Layer 7 of a small transformer language model trained on English Wikipedia (16 layers, counted from 0, width 128).
Take only the direct path to the model's output, skipping the later layers: a vector added to the residual stream pushes a token's score in proportion to its dot product with that token's output vector.

Output vectors of the tokens that the questions are about. A number n stands for (n - 128) times 0.013.
"ually": 115, 70, 88, 80, 120, 175, 143, 126, 183, 141, 107, 115, 159, 158, 136, 166, 130, 207, 194, 70, 88, 190, 117, 112, 160, 133, 139, 128, 54, 159, 117, 96, 147, 81, 142, 82, 131, 105, 90, 135, 133, 114, 115, 76, 171, 32, 148, 79, 134, 116, 159, 96, 162, 164, 100, 94, 156, 129, 156, 82, 156, 128, 40, 106, 139, 111, 153, 48, 177, 140, 162, 156, 149, 193, 98, 205, 110, 72, 247, 135, 159, 192, 49, 52, 145, 128, 105, 99, 141, 197, 16, 226, 112, 122, 150, 94, 56, 117, 164, 145, 144, 132, 96, 142, 181, 94, 82, 78, 61, 164, 108, 144, 179, 139, 161, 122, 92, 150, 101, 121, 140, 96, 89, 123, 221, 131, 116, 50
"ient": 75, 150, 57, 106, 78, 194, 111, 106, 126, 100, 162, 117, 121, 71, 200, 61, 177, 120, 131, 97, 118, 84, 127, 73, 192, 84, 177, 106, 121, 109, 110, 120, 110, 121, 101, 146, 147, 104, 152, 74, 105, 70, 120, 174, 86, 109, 161, 132, 103, 117, 117, 148, 173, 121, 167, 176, 130, 124, 173, 90, 83, 130, 179, 142, 52, 161, 136, 88, 126, 95, 82, 137, 59, 160, 136, 42, 163, 185, 110, 136, 190, 49, 94, 116, 81, 93, 185, 218, 184, 144, 165, 156, 119, 129, 166, 159, 131, 105, 139, 213, 63, 153, 118, 171, 124, 86, 51, 95, 138, 145, 113, 130, 108, 136, 152, 94, 49, 105, 129, 101, 185, 136, 147, 116, 174, 80, 132, 66
"inc": 108, 144, 100, 106, 151, 121, 107, 75, 120, 109, 192, 149, 98, 143, 70, 129, 161, 148, 129, 154, 117, 110, 119, 79, 127, 158, 115, 160, 93, 110, 109, 150, 152, 139, 116, 168, 148, 123, 133, 167, 171, 169, 128, 122, 126, 92, 185, 166, 139, 94, 165, 92, 175, 117, 126, 92, 129, 146, 174, 70, 43, 187, 68, 145, 148, 87, 140, 140, 96, 110, 168, 154, 119, 168, 99, 169, 190, 127, 203, 91, 119, 115, 188, 134, 148, 173, 177, 177, 103, 140, 66, 165, 125, 113, 139, 130, 134, 107, 115, 69, 118, 127, 169, 116, 57, 151, 85, 60, 167, 181, 125, 209, 149, 162, 129, 162, 97, 70, 109, 189, 143, 107, 187, 150, 69, 148, 102, 122
"sson": 82, 108, 138, 128, 140, 200, 168, 126, 170, 122, 153, 123, 109, 42, 142, 79, 97, 183, 85, 93, 162, 141, 131, 161, 159, 170, 193, 118, 177, 161, 105, 115, 80, 78, 79, 127, 119, 139, 156, 148, 164, 111, 85, 111, 121, 166, 68, 65, 114, 150, 182, 154, 110, 130, 93, 175, 102, 132, 128, 76, 190, 122, 155, 85, 116, 178, 92, 129, 94, 86, 131, 195, 164, 137, 138, 115, 91, 138, 40, 96, 164, 169, 121, 120, 108, 175, 133, 134, 79, 162, 139, 172, 121, 123, 109, 157, 90, 135, 126, 91, 59, 111, 140, 145, 213, 99, 180, 135, 168, 205, 181, 28, 118, 65, 137, 64, 147, 154, 97, 166, 156, 127, 81, 211, 104, 140, 115, 79
" attention": 79, 116, 160, 119, 163, 117, 110, 124, 163, 126, 92, 143, 153, 151, 131, 193, 92, 174, 136, 172, 99, 113, 138, 96, 185, 144, 93, 67, 148, 194, 71, 179, 172, 130, 99, 126, 123, 195, 94, 156, 208, 105, 113, 93, 118, 124, 193, 86, 95, 168, 132, 106, 81, 144, 101, 168, 184, 117, 76, 111, 123, 138, 69, 144, 132, 144, 116, 137, 71, 83, 121, 198, 134, 198, 131, 92, 116, 79, 130, 131, 161, 83, 123, 138, 147, 135, 156, 109, 158, 101, 123, 103, 84, 162, 59, 193, 157, 120, 156, 125, 67, 88, 79, 115, 111, 98, 177, 120, 119, 181, 132, 127, 161, 67, 162, 122, 53, 65, 143, 156, 128, 57, 100, 103, 76, 95, 98, 146
"eor": 108, 212, 148, 124, 121, 133, 115, 141, 103, 128, 90, 62, 125, 143, 109, 75, 98, 47, 165, 140, 128, 147, 129, 93, 99, 125, 168, 148, 187, 170, 99, 97, 111, 110, 154, 138, 113, 150, 185, 79, 139, 102, 170, 130, 158, 134, 162, 87, 186, 110, 167, 184, 121, 95, 145, 90, 161, 160, 103, 63, 117, 148, 142, 114, 84, 183, 62, 182, 193, 184, 125, 92, 146, 172, 165, 135, 146, 155, 86, 143, 145, 137, 103, 114, 136, 161, 138, 138, 113, 120, 95, 62, 116, 157, 117, 149, 162, 202, 198, 120, 80, 131, 117, 139, 115, 85, 87, 106, 189, 95, 80, 76, 67, 149, 84, 121, 103, 159, 169, 169, 58, 98, 75, 134, 61, 165, 127, 62
" Awards": 123, 83, 83, 161, 144, 133, 161, 99, 152, 110, 187, 185, 128, 158, 175, 158, 112, 143, 48, 101, 117, 179, 177, 142, 115, 152, 137, 129, 140, 118, 97, 130, 129, 93, 92, 131, 125, 131, 135, 105, 120, 124, 160, 150, 146, 110, 111, 142, 40, 139, 121, 149, 99, 149, 93, 218, 134, 97, 115, 93, 183, 116, 112, 117, 171, 143, 64, 159, 157, 90, 177, 117, 184, 147, 47, 129, 115, 131, 99, 117, 94, 95, 149, 122, 117, 98, 154, 94, 83, 122, 150, 102, 111, 93, 157, 159, 137, 162, 101, 126, 93, 99, 90, 41, 129, 75, 56, 119, 125, 104, 201, 171, 153, 100, 172, 89, 83, 68, 104, 148, 74, 128, 117, 109, 98, 93, 125, 121
" Species": 127, 131, 87, 134, 88, 95, 106, 107, 164, 190, 176, 108, 87, 126, 123, 137, 140, 134, 92, 142, 158, 64, 157, 89, 93, 109, 110, 108, 154, 130, 139, 146, 61, 140, 41, 232, 86, 144, 81, 86, 197, 136, 128, 181, 67, 102, 31, 139, 131, 114, 120, 180, 111, 102, 101, 130, 124, 134, 140, 90, 163, 150, 126, 74, 113, 111, 83, 94, 164, 140, 63, 122, 143, 123, 106, 116, 153, 128, 120, 109, 164, 89, 87, 104, 176, 156, 136, 180, 145, 114, 171, 95, 86, 118, 30, 112, 88, 163, 126, 162, 185, 153, 54, 137, 139, 69, 63, 125, 135, 110, 139, 98, 109, 67, 35, 105, 122, 95, 121, 174, 121, 28, 123, 104, 115, 104, 146, 98
"ept": 144, 109, 117, 85, 97, 107, 100, 93, 99, 85, 178, 116, 112, 174, 89, 178, 149, 177, 126, 198, 87, 142, 119, 112, 120, 139, 137, 85, 156, 107, 136, 143, 97, 92, 71, 179, 53, 90, 150, 125, 126, 158, 118, 115, 126, 85, 163, 65, 86, 161, 88, 191, 84, 109, 128, 156, 77, 166, 158, 77, 110, 161, 79, 125, 186, 178, 62, 160, 132, 157, 106, 201, 125, 142, 117, 132, 150, 133, 113, 154, 155, 175, 153, 168, 146, 93, 192, 233, 119, 101, 150, 155, 120, 147, 103, 165, 167, 146, 178, 133, 126, 176, 99, 134, 122, 110, 62, 63, 193, 100, 124, 106, 122, 145, 128, 140, 120, 68, 113, 87, 139, 91, 152, 143, 118, 52, 113, 138
"itive": 90, 97, 101, 50, 168, 207, 72, 74, 86, 78, 163, 48, 124, 177, 168, 123, 147, 177, 150, 143, 60, 135, 123, 139, 149, 95, 125, 150, 127, 158, 164, 98, 101, 124, 117, 161, 57, 105, 96, 107, 67, 25, 148, 141, 141, 123, 125, 102, 115, 104, 113, 78, 162, 201, 164, 124, 105, 85, 97, 63, 146, 149, 108, 164, 117, 82, 90, 109, 71, 105, 125, 155, 48, 170, 143, 179, 129, 91, 122, 77, 138, 108, 84, 92, 207, 195, 60, 160, 134, 196, 127, 120, 120, 134, 146, 141, 107, 17, 138, 157, 153, 125, 66, 173, 105, 90, 126, 128, 121, 139, 104, 176, 87, 121, 121, 97, 71, 104, 133, 102, 85, 213, 174, 130, 155, 109, 130, 82
"vor": 104, 92, 74, 143, 142, 156, 102, 121, 154, 107, 106, 105, 128, 73, 156, 153, 128, 186, 105, 143, 115, 77, 130, 153, 75, 119, 175, 103, 132, 111, 145, 175, 149, 104, 127, 138, 146, 155, 143, 98, 215, 116, 123, 163, 77, 90, 49, 139, 90, 194, 113, 119, 170, 104, 89, 69, 66, 144, 142, 58, 87, 202, 97, 133, 105, 114, 78, 167, 84, 128, 95, 146, 188, 136, 110, 52, 146, 148, 117, 84, 184, 151, 128, 170, 107, 121, 158, 102, 153, 142, 165, 142, 127, 173, 166, 187, 119, 206, 169, 149, 112, 217, 117, 143, 151, 127, 189, 138, 175, 147, 105, 39, 191, 85, 131, 175, 157, 142, 138, 90, 93, 113, 153, 68, 156, 56, 84, 162

Each question shows what one neuron of this layer's MLP adds at an activation of 1. A number n stands for (n - 128) times 0.0045.

n74: 129, 127, 129, 129, 127, 128, 128, 127, 128, 128, 129, 128, 127, 128, 128, 128, 128, 128, 128, 128, 127, 129, 130, 129, 128, 127, 126, 129, 128, 128, 127, 128, 128, 128, 127, 128, 127, 129, 128, 129, 128, 129, 131, 126, 128, 128, 128, 128, 127, 128, 128, 128, 128, 129, 128, 128, 128, 128, 128, 128, 126, 129, 128, 129, 127, 127, 128, 128, 129, 130, 127, 127, 129, 127, 127, 128, 127, 128, 128, 129, 127, 128, 129, 127, 127, 128, 129, 127, 129, 128, 127, 129, 129, 129, 129, 128, 128, 128, 128, 128, 129, 127, 128, 130, 128, 128, 128, 128, 129, 127, 126, 128, 128, 127, 127, 127, 127, 127, 129, 128, 128, 130, 129, 127, 129, 128, 127, 129
Pushed down most: "sson"

n344: 138, 110, 119, 125, 157, 120, 132, 117, 123, 162, 83, 140, 110, 164, 145, 118, 108, 145, 103, 130, 120, 205, 75, 144, 82, 130, 113, 134, 122, 124, 115, 132, 147, 102, 98, 179, 106, 119, 133, 140, 118, 111, 127, 111, 195, 124, 153, 124, 134, 130, 98, 136, 105, 132, 132, 102, 120, 82, 124, 114, 150, 134, 140, 87, 95, 115, 132, 137, 82, 95, 96, 175, 138, 149, 152, 103, 81, 114, 170, 134, 161, 127, 146, 133, 119, 93, 118, 164, 114, 129, 153, 106, 143, 95, 172, 118, 109, 88, 135, 141, 139, 76, 130, 93, 145, 82, 134, 106, 109, 157, 118, 226, 127, 128, 113, 128, 137, 119, 165, 121, 120, 132, 120, 124, 117, 120, 109, 119
Which of these tokens does it push up most? "itive"

n134: 132, 116, 127, 121, 136, 116, 121, 108, 142, 123, 132, 106, 155, 111, 138, 128, 113, 145, 86, 142, 157, 122, 99, 159, 117, 117, 100, 121, 114, 96, 130, 124, 120, 112, 159, 116, 117, 120, 123, 128, 113, 125, 154, 97, 116, 136, 147, 147, 141, 102, 99, 125, 143, 151, 112, 124, 98, 147, 145, 105, 129, 135, 166, 114, 136, 146, 150, 103, 98, 126, 129, 105, 122, 133, 120, 183, 147, 115, 156, 116, 111, 135, 102, 134, 155, 118, 157, 112, 147, 169, 152, 97, 171, 140, 161, 102, 124, 111, 127, 121, 104, 151, 118, 136, 121, 132, 108, 114, 132, 126, 121, 93, 113, 122, 120, 98, 155, 112, 129, 114, 134, 109, 133, 134, 149, 95, 134, 157
Which of these tokens does it push up most? "itive"

n491: 126, 129, 128, 129, 129, 129, 128, 128, 126, 127, 127, 128, 127, 128, 128, 128, 129, 129, 127, 127, 128, 128, 128, 126, 128, 128, 127, 128, 128, 127, 128, 128, 128, 128, 127, 127, 127, 129, 129, 128, 128, 128, 128, 128, 128, 129, 127, 127, 128, 128, 129, 128, 129, 128, 129, 129, 128, 127, 129, 128, 126, 129, 127, 128, 127, 127, 128, 129, 128, 126, 128, 129, 127, 128, 129, 127, 129, 128, 128, 129, 128, 129, 128, 129, 129, 127, 128, 129, 127, 127, 128, 128, 128, 127, 129, 129, 129, 126, 129, 128, 127, 129, 128, 130, 128, 128, 127, 128, 129, 128, 128, 126, 128, 129, 129, 128, 127, 127, 128, 129, 128, 127, 127, 128, 126, 128, 128, 129
Which of these tokens does it push up most? "ient"

n55: 109, 149, 119, 142, 125, 148, 152, 107, 86, 127, 96, 155, 129, 91, 153, 88, 119, 148, 161, 82, 121, 112, 108, 116, 136, 122, 150, 131, 113, 94, 95, 138, 129, 125, 107, 146, 146, 135, 152, 139, 139, 112, 121, 137, 113, 140, 175, 116, 126, 122, 112, 132, 122, 131, 164, 110, 118, 99, 127, 154, 125, 133, 132, 125, 117, 122, 151, 156, 104, 131, 126, 149, 133, 112, 154, 85, 127, 120, 126, 93, 146, 143, 122, 148, 123, 87, 125, 145, 114, 155, 149, 147, 152, 127, 119, 110, 116, 124, 120, 124, 110, 117, 98, 146, 88, 118, 140, 131, 148, 143, 202, 125, 154, 126, 143, 114, 136, 129, 134, 114, 126, 129, 156, 113, 119, 139, 150, 114
Which three tokens does it push up most, strongest first? "ient", "sson", "vor"

n408: 128, 128, 129, 128, 129, 128, 128, 128, 129, 128, 130, 127, 128, 128, 128, 128, 125, 128, 128, 129, 128, 127, 127, 129, 128, 127, 128, 127, 129, 128, 128, 127, 127, 128, 128, 129, 128, 128, 127, 129, 129, 128, 128, 127, 128, 128, 129, 128, 127, 129, 129, 127, 128, 128, 129, 127, 128, 127, 128, 129, 129, 126, 127, 128, 128, 128, 130, 129, 127, 128, 128, 129, 127, 129, 128, 127, 129, 128, 127, 126, 126, 128, 129, 128, 127, 128, 128, 129, 128, 128, 127, 128, 127, 127, 127, 129, 129, 129, 128, 129, 127, 128, 128, 128, 127, 127, 129, 127, 128, 131, 127, 129, 127, 127, 128, 129, 127, 127, 128, 128, 128, 129, 128, 128, 128, 128, 128, 129
Pushed down most: "ually"

n282: 135, 107, 134, 123, 109, 104, 134, 137, 135, 89, 130, 106, 155, 113, 127, 151, 116, 126, 118, 124, 150, 135, 104, 127, 103, 121, 114, 124, 123, 111, 143, 138, 145, 161, 157, 147, 117, 137, 136, 146, 121, 104, 147, 130, 158, 139, 121, 125, 133, 135, 115, 117, 121, 160, 122, 115, 134, 128, 133, 185, 144, 114, 125, 121, 136, 132, 155, 115, 134, 138, 149, 134, 113, 135, 113, 124, 127, 137, 105, 109, 147, 129, 104, 111, 96, 146, 104, 95, 113, 143, 146, 139, 178, 100, 102, 113, 102, 141, 127, 109, 113, 135, 132, 118, 115, 110, 139, 111, 143, 140, 138, 127, 147, 85, 130, 125, 134, 154, 117, 138, 138, 148, 128, 80, 109, 170, 125, 133
Pushed down most: "ept"

n378: 127, 130, 130, 132, 131, 126, 131, 128, 127, 130, 124, 134, 128, 130, 130, 126, 129, 124, 129, 131, 124, 126, 127, 127, 127, 130, 128, 132, 124, 128, 125, 129, 129, 127, 133, 129, 130, 128, 128, 127, 124, 131, 126, 132, 125, 124, 131, 127, 130, 130, 127, 127, 127, 126, 134, 127, 124, 124, 127, 117, 131, 129, 129, 122, 132, 130, 130, 125, 127, 131, 130, 130, 128, 125, 130, 127, 123, 128, 126, 127, 134, 126, 129, 129, 130, 126, 124, 127, 129, 128, 134, 128, 128, 131, 133, 121, 127, 128, 126, 128, 130, 127, 131, 129, 125, 126, 125, 131, 124, 123, 124, 136, 131, 130, 128, 129, 129, 133, 128, 130, 132, 127, 134, 128, 125, 132, 126, 126
Which of these tokens does it push up most? "inc"

n261: 145, 120, 109, 150, 126, 135, 96, 98, 118, 136, 86, 111, 135, 141, 133, 113, 155, 189, 81, 139, 141, 181, 137, 122, 171, 116, 127, 124, 155, 146, 117, 118, 139, 83, 115, 129, 98, 97, 110, 107, 177, 111, 108, 140, 100, 73, 94, 128, 122, 93, 169, 137, 104, 96, 98, 147, 150, 121, 171, 129, 155, 133, 55, 76, 132, 147, 139, 114, 145, 139, 145, 142, 110, 112, 159, 118, 110, 119, 126, 112, 128, 118, 157, 120, 79, 108, 167, 166, 147, 98, 154, 112, 107, 118, 92, 94, 157, 105, 140, 161, 124, 87, 130, 143, 109, 107, 96, 94, 125, 98, 152, 141, 121, 123, 138, 119, 143, 126, 180, 134, 110, 87, 121, 102, 108, 135, 106, 81
Which of these tokens does it push up most? " Species"

n492: 128, 127, 128, 128, 128, 128, 127, 130, 127, 128, 129, 127, 128, 128, 128, 129, 126, 127, 128, 129, 128, 128, 127, 129, 128, 128, 127, 128, 128, 128, 129, 127, 127, 127, 128, 129, 128, 127, 128, 128, 129, 128, 128, 127, 129, 128, 129, 129, 127, 128, 129, 127, 129, 127, 129, 128, 128, 128, 128, 128, 128, 128, 127, 129, 127, 128, 129, 128, 128, 128, 129, 129, 128, 129, 128, 128, 129, 128, 128, 127, 126, 128, 129, 127, 128, 127, 128, 129, 128, 128, 127, 129, 128, 127, 128, 128, 128, 129, 127, 128, 127, 127, 128, 130, 127, 128, 130, 127, 127, 128, 128, 126, 127, 127, 128, 129, 127, 128, 128, 127, 128, 128, 129, 128, 127, 128, 129, 127
Which three tokens does it push up most, strongest first? "inc", "itive", " attention"

n236: 128, 130, 127, 129, 129, 129, 129, 129, 128, 129, 127, 129, 127, 126, 128, 128, 128, 127, 128, 127, 127, 127, 125, 127, 127, 127, 128, 129, 126, 128, 129, 128, 128, 127, 128, 128, 127, 128, 127, 127, 128, 128, 127, 129, 127, 128, 128, 129, 127, 128, 128, 127, 128, 127, 130, 129, 128, 127, 129, 127, 129, 129, 127, 128, 128, 128, 129, 129, 128, 127, 128, 128, 127, 128, 129, 127, 127, 128, 128, 127, 128, 128, 126, 128, 128, 127, 128, 129, 129, 127, 128, 128, 127, 127, 129, 127, 129, 127, 127, 127, 128, 127, 128, 129, 127, 129, 127, 129, 127, 128, 129, 128, 128, 128, 129, 129, 128, 128, 128, 128, 128, 126, 129, 128, 127, 129, 128, 129
Which three tokens does it push up most, strongest first? "ient", "inc", " Species"

n445: 129, 127, 128, 128, 127, 127, 129, 128, 129, 128, 130, 128, 127, 128, 128, 127, 126, 127, 128, 128, 127, 127, 128, 127, 128, 127, 127, 129, 127, 130, 127, 128, 128, 127, 129, 128, 129, 128, 128, 127, 129, 128, 127, 128, 128, 127, 128, 129, 129, 128, 129, 129, 128, 127, 128, 128, 127, 128, 126, 127, 129, 128, 129, 126, 129, 128, 128, 127, 128, 129, 127, 128, 129, 128, 128, 128, 126, 128, 127, 128, 128, 126, 129, 128, 128, 129, 128, 128, 129, 129, 128, 128, 127, 129, 128, 127, 128, 128, 128, 128, 129, 127, 127, 129, 127, 128, 128, 127, 128, 128, 128, 129, 129, 128, 128, 128, 128, 128, 128, 127, 128, 130, 128, 128, 129, 126, 127, 129
Which of these tokens does it push up most? " Species"

n419: 115, 131, 122, 168, 82, 165, 136, 124, 131, 142, 148, 162, 149, 108, 122, 104, 126, 78, 126, 77, 77, 114, 184, 181, 158, 192, 129, 107, 124, 146, 96, 124, 152, 150, 101, 154, 148, 151, 116, 159, 120, 106, 101, 174, 83, 135, 154, 96, 104, 186, 178, 198, 113, 110, 162, 167, 109, 98, 110, 127, 128, 116, 164, 71, 136, 125, 152, 157, 162, 125, 149, 156, 171, 142, 138, 103, 102, 146, 74, 104, 117, 96, 168, 138, 75, 138, 155, 51, 83, 151, 154, 126, 126, 117, 78, 129, 146, 123, 137, 144, 101, 124, 103, 137, 92, 70, 99, 98, 108, 105, 192, 110, 117, 87, 107, 119, 110, 117, 148, 134, 113, 135, 129, 124, 61, 113, 105, 159
Which three tokens does it push up most, strongest first? " Awards", "sson", " attention"

n399: 108, 146, 194, 88, 147, 120, 125, 66, 62, 80, 137, 146, 141, 162, 166, 105, 102, 151, 124, 143, 138, 96, 114, 138, 119, 149, 124, 118, 104, 150, 135, 148, 158, 87, 132, 32, 124, 125, 110, 120, 97, 138, 140, 85, 52, 147, 159, 123, 137, 68, 44, 115, 186, 175, 158, 127, 100, 109, 171, 142, 165, 139, 128, 122, 110, 129, 75, 154, 75, 130, 89, 173, 137, 116, 157, 205, 126, 52, 176, 155, 128, 90, 123, 119, 159, 116, 129, 132, 165, 62, 95, 130, 127, 136, 138, 196, 126, 103, 152, 136, 123, 113, 102, 192, 152, 153, 118, 140, 88, 130, 88, 119, 120, 74, 153, 80, 134, 107, 106, 120, 145, 141, 214, 102, 160, 110, 142, 136
Which two tokens does it push up most, strongest first? "itive", " attention"

n392: 118, 145, 94, 114, 133, 167, 118, 115, 134, 136, 151, 149, 101, 153, 139, 113, 98, 173, 112, 203, 146, 74, 133, 110, 112, 126, 86, 111, 122, 107, 138, 133, 143, 98, 153, 131, 114, 127, 144, 85, 150, 158, 145, 124, 133, 111, 149, 121, 128, 100, 72, 133, 116, 154, 105, 117, 88, 115, 89, 141, 145, 127, 125, 178, 112, 129, 144, 176, 110, 130, 111, 122, 114, 106, 138, 134, 122, 149, 119, 102, 170, 142, 133, 144, 133, 110, 128, 196, 101, 166, 139, 129, 126, 116, 166, 176, 124, 134, 87, 123, 106, 149, 146, 89, 145, 150, 130, 184, 118, 120, 70, 149, 126, 152, 129, 144, 117, 170, 143, 117, 105, 113, 137, 124, 146, 98, 142, 155
Which two tokens does it push up most, strongest first? "vor", "ept"

n137: 128, 128, 129, 127, 127, 128, 128, 128, 128, 128, 128, 128, 128, 129, 128, 129, 129, 128, 130, 129, 126, 128, 129, 127, 128, 128, 128, 128, 128, 128, 129, 128, 128, 130, 128, 127, 127, 128, 129, 128, 127, 128, 127, 127, 127, 128, 128, 127, 129, 127, 127, 130, 127, 128, 126, 129, 128, 128, 127, 128, 128, 128, 128, 127, 130, 128, 128, 128, 129, 128, 129, 127, 129, 126, 129, 129, 128, 128, 129, 129, 129, 128, 128, 128, 129, 128, 129, 128, 128, 129, 128, 128, 128, 129, 129, 127, 127, 127, 127, 127, 129, 127, 128, 127, 128, 128, 127, 129, 128, 126, 128, 127, 129, 127, 128, 127, 129, 128, 128, 128, 127, 127, 129, 128, 128, 128, 128, 128
Pushed down most: "ient"

n476: 127, 128, 128, 129, 128, 129, 129, 128, 127, 128, 128, 128, 129, 127, 128, 127, 128, 128, 128, 128, 128, 127, 127, 128, 127, 128, 126, 129, 126, 127, 129, 129, 128, 127, 128, 129, 128, 127, 127, 129, 127, 129, 127, 128, 127, 128, 128, 129, 128, 128, 128, 126, 128, 128, 128, 127, 127, 129, 128, 126, 128, 129, 127, 128, 127, 128, 129, 128, 128, 128, 129, 129, 127, 129, 127, 127, 129, 128, 127, 127, 128, 128, 127, 128, 129, 126, 129, 128, 128, 128, 128, 129, 128, 127, 129, 129, 129, 128, 128, 128, 127, 129, 130, 129, 127, 129, 128, 128, 128, 127, 129, 127, 128, 129, 128, 129, 127, 128, 127, 128, 128, 128, 129, 129, 128, 128, 127, 128
Which of these tokens does it push up most? "inc"

n290: 128, 129, 129, 129, 129, 128, 129, 128, 128, 129, 127, 128, 129, 129, 128, 128, 128, 127, 127, 128, 128, 127, 127, 127, 127, 127, 127, 129, 128, 127, 128, 129, 129, 127, 127, 128, 128, 127, 129, 128, 127, 128, 128, 129, 128, 127, 128, 126, 128, 128, 129, 128, 127, 128, 129, 128, 128, 127, 128, 128, 128, 129, 128, 127, 129, 129, 129, 127, 128, 128, 129, 129, 128, 128, 129, 128, 128, 127, 128, 128, 128, 127, 127, 128, 128, 127, 128, 128, 127, 127, 128, 128, 128, 128, 128, 126, 127, 128, 128, 127, 129, 128, 129, 129, 129, 128, 127, 128, 127, 128, 129, 129, 129, 129, 128, 128, 128, 128, 129, 128, 129, 128, 128, 128, 127, 129, 128, 128
Pushed down most: "vor"

n456: 139, 70, 98, 134, 148, 95, 131, 110, 172, 108, 123, 140, 120, 125, 155, 83, 143, 109, 100, 127, 113, 165, 111, 120, 134, 136, 142, 102, 145, 128, 116, 117, 121, 90, 124, 119, 121, 97, 99, 125, 153, 106, 135, 141, 98, 159, 160, 136, 131, 139, 159, 177, 138, 147, 150, 152, 89, 136, 101, 104, 135, 128, 104, 75, 143, 162, 115, 144, 146, 121, 118, 117, 143, 125, 113, 177, 74, 170, 106, 70, 117, 121, 149, 118, 76, 152, 135, 110, 117, 107, 163, 91, 111, 83, 115, 135, 156, 114, 129, 151, 161, 134, 152, 124, 121, 161, 86, 131, 172, 88, 178, 129, 144, 97, 148, 98, 116, 115, 174, 105, 94, 97, 108, 109, 102, 117, 161, 108
Which of these tokens does it push up most? " Awards"

n161: 125, 151, 86, 119, 101, 103, 138, 127, 107, 106, 139, 164, 144, 108, 178, 93, 107, 100, 121, 111, 134, 118, 128, 192, 90, 142, 96, 169, 147, 104, 135, 122, 120, 140, 122, 152, 151, 124, 131, 109, 119, 136, 128, 160, 78, 130, 190, 171, 133, 125, 115, 138, 151, 97, 160, 133, 96, 164, 136, 106, 96, 142, 186, 111, 119, 139, 117, 125, 147, 101, 53, 123, 118, 80, 114, 137, 129, 87, 118, 109, 151, 145, 130, 168, 107, 143, 138, 131, 164, 166, 128, 130, 128, 142, 166, 101, 87, 156, 154, 152, 111, 157, 153, 112, 147, 140, 102, 193, 98, 97, 114, 124, 110, 212, 111, 75, 136, 140, 163, 129, 130, 137, 145, 124, 93, 149, 124, 129
Pushed down most: " attention"

n19: 159, 119, 166, 110, 172, 117, 141, 124, 155, 95, 170, 112, 113, 85, 183, 94, 148, 136, 160, 136, 88, 121, 121, 104, 153, 131, 141, 150, 62, 107, 137, 115, 98, 164, 162, 101, 105, 123, 125, 113, 126, 156, 112, 130, 129, 152, 157, 102, 143, 137, 138, 132, 174, 119, 132, 134, 63, 95, 120, 115, 186, 167, 133, 116, 142, 133, 135, 112, 92, 121, 142, 99, 155, 94, 127, 156, 103, 111, 126, 106, 115, 77, 140, 148, 97, 161, 133, 122, 129, 119, 166, 130, 133, 92, 87, 122, 150, 111, 174, 115, 160, 112, 141, 126, 168, 118, 167, 155, 84, 110, 79, 176, 137, 153, 97, 101, 127, 129, 126, 133, 111, 90, 121, 157, 86, 162, 104, 121
Which two tokens does it push up most, strongest first? "itive", "sson"

n511: 146, 129, 153, 98, 130, 144, 105, 105, 88, 136, 146, 116, 160, 122, 136, 151, 75, 141, 140, 132, 132, 88, 152, 139, 113, 108, 147, 138, 111, 121, 135, 144, 162, 124, 140, 97, 109, 125, 131, 129, 158, 136, 94, 90, 145, 107, 131, 106, 125, 94, 112, 69, 127, 170, 124, 111, 116, 109, 89, 140, 187, 85, 130, 73, 122, 125, 128, 119, 98, 152, 100, 149, 86, 115, 148, 83, 167, 125, 178, 171, 127, 126, 90, 43, 153, 109, 97, 128, 128, 71, 165, 137, 133, 158, 133, 171, 110, 86, 103, 110, 100, 105, 99, 112, 126, 101, 111, 83, 118, 85, 119, 130, 94, 160, 159, 109, 146, 88, 161, 140, 104, 104, 137, 103, 105, 111, 156, 126
Which of these tokens does it push up most? "itive"

n104: 127, 127, 128, 128, 129, 127, 128, 129, 128, 128, 128, 127, 127, 128, 128, 127, 128, 128, 128, 128, 127, 128, 128, 128, 127, 128, 127, 128, 128, 128, 128, 128, 128, 128, 128, 128, 128, 127, 128, 128, 128, 128, 127, 128, 129, 129, 129, 128, 128, 128, 128, 128, 127, 129, 129, 127, 128, 128, 128, 128, 127, 128, 128, 128, 128, 128, 128, 127, 128, 129, 129, 129, 128, 128, 128, 128, 128, 128, 127, 127, 128, 128, 129, 129, 128, 128, 127, 128, 128, 128, 128, 127, 128, 129, 127, 128, 128, 128, 127, 128, 128, 128, 128, 129, 128, 128, 129, 128, 128, 127, 128, 128, 128, 128, 128, 129, 128, 127, 128, 127, 129, 129, 129, 129, 128, 128, 128, 128
Which of these tokens does it push up most? "itive"

n383: 145, 122, 153, 143, 104, 163, 132, 111, 112, 156, 123, 107, 57, 145, 107, 133, 181, 119, 81, 108, 103, 120, 94, 135, 102, 148, 167, 116, 84, 121, 142, 137, 142, 143, 94, 116, 154, 120, 109, 128, 166, 161, 134, 181, 131, 106, 127, 165, 136, 159, 151, 146, 114, 142, 119, 139, 100, 143, 62, 158, 145, 121, 151, 86, 145, 104, 124, 118, 104, 137, 133, 128, 130, 123, 152, 92, 112, 142, 136, 155, 102, 135, 136, 136, 104, 148, 151, 106, 100, 139, 137, 146, 144, 95, 128, 145, 161, 118, 152, 100, 164, 121, 137, 174, 109, 68, 107, 111, 129, 130, 128, 106, 122, 131, 115, 108, 127, 149, 131, 139, 165, 124, 125, 105, 134, 124, 165, 122
Which three tokens does it push up most, strongest first? " Species", "sson", "vor"

n213: 131, 88, 101, 127, 136, 124, 148, 111, 111, 126, 101, 126, 144, 92, 80, 131, 132, 140, 90, 104, 121, 156, 148, 126, 135, 144, 124, 128, 129, 132, 114, 97, 107, 92, 136, 101, 132, 132, 133, 144, 115, 124, 202, 102, 165, 135, 135, 138, 97, 132, 137, 127, 116, 108, 109, 135, 142, 137, 87, 135, 115, 140, 103, 100, 120, 148, 146, 89, 132, 77, 115, 134, 129, 127, 124, 120, 151, 173, 102, 132, 109, 134, 109, 107, 99, 148, 119, 101, 90, 136, 101, 119, 116, 138, 81, 72, 144, 117, 137, 106, 155, 139, 106, 88, 101, 88, 121, 104, 135, 103, 173, 121, 122, 135, 130, 102, 107, 79, 157, 86, 165, 107, 114, 164, 75, 141, 119, 89
Pushed down most: "vor"